Layer 4 of a small transformer language model trained on English Wikipedia (15 layers, counted from 0, width 64).
A neuron adds its activation times its output weights to the MLP's output. To switch it off is to set its activation to zero at one token and run the rest of the model.

Output weights of the MLP neurons that the questions are about. A number n stands for (n - 128) times 0.0045.
n20: 109, 156, 58, 113, 146, 109, 200, 138, 76, 182, 139, 144, 105, 226, 144, 150, 130, 73, 135, 125, 132, 117, 171, 181, 157, 71, 140, 156, 157, 115, 116, 98, 145, 119, 106, 123, 146, 106, 209, 118, 167, 109, 49, 133, 79, 116, 121, 152, 94, 175, 105, 129, 150, 151, 73, 170, 105, 136, 149, 157, 72, 159, 67, 128
n23: 132, 140, 133, 198, 148, 154, 133, 48, 75, 140, 147, 80, 144, 155, 179, 166, 190, 171, 193, 75, 146, 61, 112, 188, 162, 95, 132, 88, 92, 104, 113, 145, 89, 170, 198, 132, 133, 145, 104, 140, 80, 114, 171, 142, 142, 87, 147, 17, 136, 122, 135, 70, 91, 141, 150, 83, 133, 133, 112, 102, 146, 96, 170, 142
n39: 122, 187, 63, 154, 137, 138, 169, 105, 99, 173, 127, 172, 116, 167, 115, 102, 101, 42, 136, 140, 124, 96, 114, 60, 169, 159, 108, 137, 99, 180, 105, 127, 143, 106, 117, 144, 191, 152, 141, 158, 83, 129, 177, 59, 128, 142, 166, 114, 142, 130, 125, 161, 121, 126, 82, 105, 199, 123, 131, 90, 142, 65, 140, 73
n40: 164, 198, 115, 169, 148, 116, 125, 177, 135, 146, 204, 135, 66, 190, 127, 163, 131, 213, 164, 84, 83, 100, 152, 72, 133, 179, 153, 187, 112, 205, 71, 175, 132, 155, 139, 126, 186, 104, 117, 134, 128, 152, 84, 109, 95, 75, 144, 156, 106, 141, 136, 139, 105, 83, 114, 107, 187, 121, 135, 236, 158, 143, 131, 133
n43: 102, 97, 100, 104, 141, 188, 96, 141, 101, 95, 109, 120, 157, 134, 100, 146, 95, 103, 110, 105, 98, 55, 170, 139, 133, 183, 69, 88, 177, 105, 122, 100, 168, 159, 142, 114, 211, 34, 140, 147, 114, 100, 183, 101, 73, 126, 124, 147, 235, 141, 152, 66, 197, 126, 116, 192, 99, 155, 182, 126, 133, 139, 167, 81
n59: 105, 123, 139, 157, 112, 201, 123, 162, 7, 180, 168, 134, 107, 117, 72, 164, 120, 143, 116, 174, 61, 167, 142, 132, 130, 116, 122, 138, 107, 116, 140, 160, 107, 118, 104, 78, 155, 119, 89, 153, 174, 69, 97, 187, 113, 162, 124, 172, 141, 150, 122, 82, 122, 105, 122, 171, 61, 76, 87, 146, 28, 130, 166, 139
n62: 86, 104, 166, 105, 140, 150, 167, 103, 196, 145, 191, 172, 105, 92, 127, 147, 83, 131, 142, 161, 99, 73, 97, 209, 67, 138, 137, 194, 126, 110, 101, 115, 120, 169, 133, 94, 169, 61, 203, 148, 101, 174, 95, 98, 116, 136, 105, 104, 187, 130, 167, 121, 60, 151, 114, 124, 166, 171, 136, 102, 135, 214, 91, 84
n73: 101, 59, 155, 153, 141, 142, 98, 123, 136, 164, 140, 148, 126, 103, 143, 54, 171, 107, 128, 171, 117, 125, 63, 129, 112, 196, 155, 150, 154, 166, 151, 57, 171, 144, 109, 106, 194, 210, 94, 126, 83, 129, 149, 183, 61, 131, 90, 177, 93, 151, 144, 90, 208, 87, 123, 92, 84, 229, 119, 97, 166, 112, 164, 98
n96: 72, 162, 127, 151, 103, 101, 161, 115, 112, 59, 132, 205, 112, 33, 91, 106, 131, 122, 235, 157, 50, 127, 165, 69, 106, 194, 146, 112, 83, 189, 105, 129, 133, 96, 163, 54, 88, 120, 199, 149, 127, 144, 124, 122, 68, 137, 132, 144, 195, 141, 175, 119, 72, 175, 105, 146, 171, 167, 125, 111, 156, 155, 244, 122
n113: 84, 171, 173, 132, 174, 136, 85, 63, 95, 137, 150, 168, 156, 111, 107, 80, 178, 97, 133, 35, 99, 103, 91, 122, 119, 205, 103, 108, 193, 130, 199, 117, 115, 84, 148, 95, 145, 197, 165, 109, 138, 48, 190, 105, 129, 164, 156, 61, 143, 202, 108, 145, 196, 117, 125, 125, 116, 147, 100, 147, 100, 131, 119, 63
n127: 143, 157, 51, 137, 97, 173, 140, 115, 127, 95, 159, 114, 111, 125, 107, 55, 206, 143, 125, 137, 97, 96, 176, 98, 113, 166, 178, 112, 126, 87, 166, 86, 89, 84, 141, 137, 11, 94, 157, 21, 114, 135, 196, 133, 140, 163, 87, 142, 190, 135, 148, 106, 78, 132, 119, 107, 147, 134, 170, 134, 137, 162, 112, 149
n157: 178, 107, 85, 150, 105, 110, 118, 125, 168, 163, 123, 142, 100, 166, 90, 169, 172, 146, 98, 109, 105, 144, 204, 169, 178, 76, 93, 115, 104, 117, 142, 129, 16, 160, 136, 164, 202, 103, 149, 129, 192, 182, 211, 123, 113, 131, 111, 140, 96, 171, 63, 21, 133, 83, 183, 192, 133, 144, 159, 180, 81, 121, 100, 186
n163: 83, 115, 75, 115, 158, 106, 31, 172, 143, 154, 172, 155, 166, 55, 129, 93, 119, 136, 138, 195, 146, 139, 94, 165, 187, 166, 118, 106, 163, 163, 199, 140, 163, 111, 181, 148, 124, 141, 195, 133, 98, 154, 132, 74, 81, 96, 137, 159, 122, 139, 149, 167, 139, 193, 161, 156, 116, 138, 72, 107, 118, 129, 144, 172
n190: 106, 152, 201, 74, 133, 107, 119, 106, 118, 132, 124, 121, 163, 154, 120, 154, 17, 115, 140, 130, 83, 146, 65, 176, 77, 120, 81, 80, 158, 61, 17, 112, 44, 137, 226, 110, 184, 167, 93, 85, 134, 156, 140, 116, 95, 147, 139, 175, 90, 95, 114, 186, 141, 162, 155, 215, 101, 48, 149, 102, 134, 126, 90, 75

Each question names a token from some text and the token that comes next. It shows the activations a of the neurons there, in the order above. A number n stands for (n - 128) times 0.028.

Then comes g, the gradient of the next token's log-probability with respect to the MLP's output, scaled to length 1. A neuron's effect is roughly proportional to its activation times (output weights . g). A number n stands for (n - 128) times 0.0041.

"ym", then "phe"
a: 124, 122, 169, 128, 128, 110, 118, 128, 127, 127, 115, 129, 141, 111
g: 142, 165, 93, 143, 131, 140, 131, 138, 78, 90, 132, 138, 103, 138, 215, 153, 129, 126, 123, 148, 197, 91, 151, 95, 160, 156, 154, 84, 127, 135, 159, 72, 135, 127, 123, 170, 134, 101, 123, 116, 106, 68, 116, 99, 112, 182, 110, 154, 114, 129, 112, 135, 184, 115, 95, 109, 139, 140, 92, 113, 46, 145, 147, 122
Which two neurons, each switched off alone, lower its probability most, in order? n39, n190

" to", then " get"
a: 127, 129, 138, 146, 123, 151, 125, 139, 223, 132, 89, 117, 143, 131
g: 100, 114, 184, 96, 178, 135, 139, 92, 104, 142, 88, 126, 136, 152, 146, 101, 130, 178, 143, 135, 153, 139, 105, 207, 70, 144, 124, 116, 53, 178, 96, 165, 141, 178, 110, 160, 95, 120, 135, 168, 137, 102, 136, 203, 150, 119, 114, 114, 110, 121, 104, 122, 110, 153, 143, 143, 170, 92, 105, 153, 115, 108, 118, 148
Which neuron, switched off, lowers the next token's probability most? n127

" plan", then "ner"
a: 125, 125, 127, 129, 137, 135, 114, 124, 126, 141, 124, 127, 134, 118
g: 145, 151, 111, 157, 67, 124, 147, 143, 69, 166, 114, 114, 128, 125, 141, 134, 79, 87, 146, 179, 137, 150, 100, 87, 123, 108, 98, 135, 86, 142, 180, 88, 64, 141, 104, 132, 138, 154, 162, 146, 97, 115, 111, 167, 104, 184, 101, 148, 98, 74, 86, 160, 138, 148, 151, 108, 153, 139, 86, 112, 101, 136, 140, 69
Which two neurons, each switched off alone, lower its probability most, in order? n59, n62

" to", then " injuries"
a: 133, 126, 131, 137, 129, 139, 128, 132, 203, 137, 115, 128, 130, 129
g: 109, 153, 131, 126, 139, 143, 119, 136, 157, 159, 122, 134, 127, 132, 226, 207, 129, 140, 212, 152, 137, 123, 107, 148, 136, 102, 156, 103, 81, 136, 92, 175, 155, 101, 161, 110, 75, 120, 152, 116, 112, 161, 105, 111, 116, 111, 107, 115, 120, 139, 101, 118, 117, 160, 76, 56, 160, 152, 110, 146, 140, 118, 93, 112
Which two neurons, each switched off alone, lower its probability most, in order? n96, n40

"ique", then ";"
a: 130, 131, 123, 119, 126, 138, 130, 138, 118, 130, 131, 118, 127, 133
g: 128, 130, 171, 152, 186, 114, 166, 158, 137, 63, 69, 140, 139, 175, 184, 119, 142, 138, 131, 113, 140, 167, 119, 124, 163, 200, 152, 127, 199, 157, 127, 87, 111, 88, 72, 118, 112, 117, 144, 87, 95, 94, 138, 116, 99, 146, 158, 128, 158, 105, 103, 132, 110, 157, 144, 125, 154, 134, 177, 106, 153, 113, 113, 100
Which neuron, switched off, lowers the next token's probability most? n157

"d", then "."
a: 123, 132, 111, 133, 135, 133, 108, 128, 101, 143, 132, 118, 127, 54
g: 137, 155, 149, 130, 169, 105, 162, 127, 136, 128, 63, 141, 149, 173, 197, 98, 138, 133, 154, 125, 72, 136, 157, 88, 116, 164, 100, 167, 100, 153, 139, 110, 88, 96, 112, 114, 70, 170, 124, 127, 161, 136, 120, 71, 118, 154, 155, 86, 118, 142, 121, 122, 132, 93, 168, 107, 166, 160, 130, 45, 141, 126, 152, 106
Which neuron, switched off, lowers the next token's probability most? n190

" his", then " television"
a: 129, 119, 124, 132, 127, 144, 126, 142, 130, 128, 128, 103, 130, 125
g: 144, 127, 134, 80, 125, 155, 117, 154, 202, 155, 110, 138, 158, 152, 163, 143, 76, 114, 75, 149, 141, 114, 115, 117, 138, 159, 113, 99, 178, 166, 71, 152, 125, 114, 87, 101, 101, 136, 158, 104, 162, 141, 117, 110, 99, 110, 84, 154, 159, 93, 125, 113, 192, 122, 152, 112, 106, 184, 205, 139, 152, 90, 129, 132
Which neuron, switched off, lowers the next token's probability most? n23

"ir", then "ão"
a: 128, 117, 125, 153, 113, 128, 121, 118, 136, 130, 125, 117, 132, 121
g: 159, 119, 85, 126, 135, 145, 84, 129, 181, 98, 155, 129, 135, 105, 102, 138, 62, 119, 137, 166, 92, 173, 66, 118, 140, 101, 129, 140, 62, 117, 139, 130, 159, 166, 188, 158, 135, 121, 120, 106, 145, 160, 96, 153, 168, 94, 121, 113, 93, 160, 148, 130, 126, 114, 128, 103, 114, 58, 140, 128, 61, 177, 145, 118
Which neuron, switched off, lowers the next token's probability most? n43

".", then "And"
a: 120, 129, 127, 118, 140, 132, 125, 139, 122, 110, 108, 131, 143, 122
g: 117, 71, 96, 123, 87, 103, 150, 147, 171, 71, 120, 158, 122, 147, 144, 156, 66, 173, 118, 121, 114, 100, 194, 171, 130, 74, 136, 142, 93, 147, 125, 178, 159, 108, 159, 148, 137, 75, 152, 149, 132, 170, 99, 136, 142, 127, 97, 158, 111, 82, 141, 137, 171, 109, 172, 137, 154, 142, 134, 132, 68, 101, 105, 123
Which two neurons, each switched off alone, lower its probability most, in order? n113, n127

"B", then "ai"
a: 125, 134, 133, 129, 134, 133, 119, 128, 134, 151, 123, 128, 132, 129
g: 132, 182, 88, 118, 166, 103, 116, 152, 128, 153, 107, 92, 134, 120, 74, 101, 155, 143, 109, 147, 155, 126, 149, 107, 141, 148, 174, 134, 96, 174, 94, 148, 152, 162, 92, 118, 132, 111, 72, 146, 36, 112, 134, 149, 135, 136, 175, 172, 138, 92, 152, 155, 113, 118, 94, 179, 84, 120, 134, 163, 95, 89, 166, 106
Which neuron, switched off, lowers the next token's probability most? n62

" and", then " Po"
a: 127, 126, 136, 129, 122, 124, 129, 126, 135, 128, 79, 143, 124, 123
g: 156, 101, 163, 136, 105, 125, 113, 97, 138, 153, 121, 83, 148, 146, 95, 122, 187, 113, 131, 147, 133, 149, 111, 69, 116, 105, 158, 112, 120, 119, 174, 97, 143, 190, 147, 131, 130, 113, 120, 133, 215, 99, 133, 140, 107, 163, 118, 67, 180, 51, 128, 161, 102, 153, 159, 169, 135, 127, 138, 153, 79, 154, 147, 145
Which neuron, switched off, lowers the next token's probability most? n157

" W", then "/"
a: 123, 125, 132, 128, 133, 128, 129, 132, 142, 129, 139, 125, 128, 135
g: 142, 143, 124, 150, 90, 101, 148, 158, 129, 121, 131, 73, 127, 125, 152, 139, 143, 112, 120, 86, 128, 186, 102, 152, 130, 184, 148, 120, 187, 88, 108, 137, 155, 115, 57, 93, 110, 164, 119, 103, 138, 124, 165, 69, 175, 146, 161, 140, 195, 164, 174, 113, 151, 152, 158, 121, 150, 134, 181, 138, 79, 155, 148, 125
Which neuron, switched off, lowers the next token's probability most? n127

")", then " The"
a: 145, 111, 128, 132, 113, 130, 129, 127, 131, 129, 119, 131, 128, 144
g: 125, 116, 114, 109, 141, 99, 105, 176, 77, 179, 147, 90, 88, 140, 113, 102, 119, 151, 152, 115, 138, 94, 157, 175, 152, 74, 136, 185, 91, 135, 109, 101, 79, 136, 139, 135, 119, 117, 129, 150, 161, 84, 147, 102, 145, 102, 102, 135, 144, 106, 114, 111, 124, 37, 165, 119, 165, 160, 105, 71, 111, 90, 102, 90
Which neuron, switched off, lowers the next token's probability most? n20

" Red", then "e"
a: 120, 130, 124, 132, 122, 127, 116, 128, 147, 129, 127, 121, 139, 124
g: 156, 129, 83, 161, 56, 115, 67, 147, 154, 110, 153, 108, 183, 145, 78, 110, 129, 121, 146, 170, 106, 110, 148, 135, 132, 73, 128, 101, 92, 152, 142, 126, 103, 162, 111, 157, 109, 149, 148, 147, 164, 85, 161, 90, 130, 129, 58, 174, 93, 138, 133, 111, 116, 87, 132, 114, 82, 161, 109, 161, 80, 115, 150, 113
Which neuron, switched off, lowers the next token's probability most? n62

" on", then " to"
a: 120, 128, 136, 132, 119, 133, 113, 126, 143, 121, 122, 123, 148, 131
g: 91, 130, 130, 114, 143, 136, 94, 134, 129, 112, 134, 88, 119, 137, 136, 140, 151, 73, 139, 117, 201, 177, 84, 120, 174, 183, 132, 105, 152, 153, 106, 127, 148, 147, 120, 168, 99, 136, 147, 136, 54, 122, 176, 92, 113, 140, 136, 151, 85, 146, 157, 131, 106, 203, 112, 144, 103, 106, 182, 186, 111, 122, 96, 161
Which neuron, switched off, raises the next token's probability most? n96

"cho", then "os"
a: 125, 133, 124, 138, 129, 127, 126, 130, 145, 142, 126, 132, 124, 122
g: 104, 146, 132, 82, 138, 111, 167, 117, 117, 187, 168, 111, 93, 117, 127, 123, 138, 137, 96, 129, 107, 113, 155, 158, 161, 98, 207, 78, 174, 182, 197, 163, 151, 130, 162, 115, 136, 106, 127, 168, 164, 155, 176, 127, 180, 155, 130, 140, 133, 112, 187, 104, 155, 120, 92, 121, 114, 123, 130, 126, 122, 98, 144, 176
Which neuron, switched off, lowers the next token's probability most? n190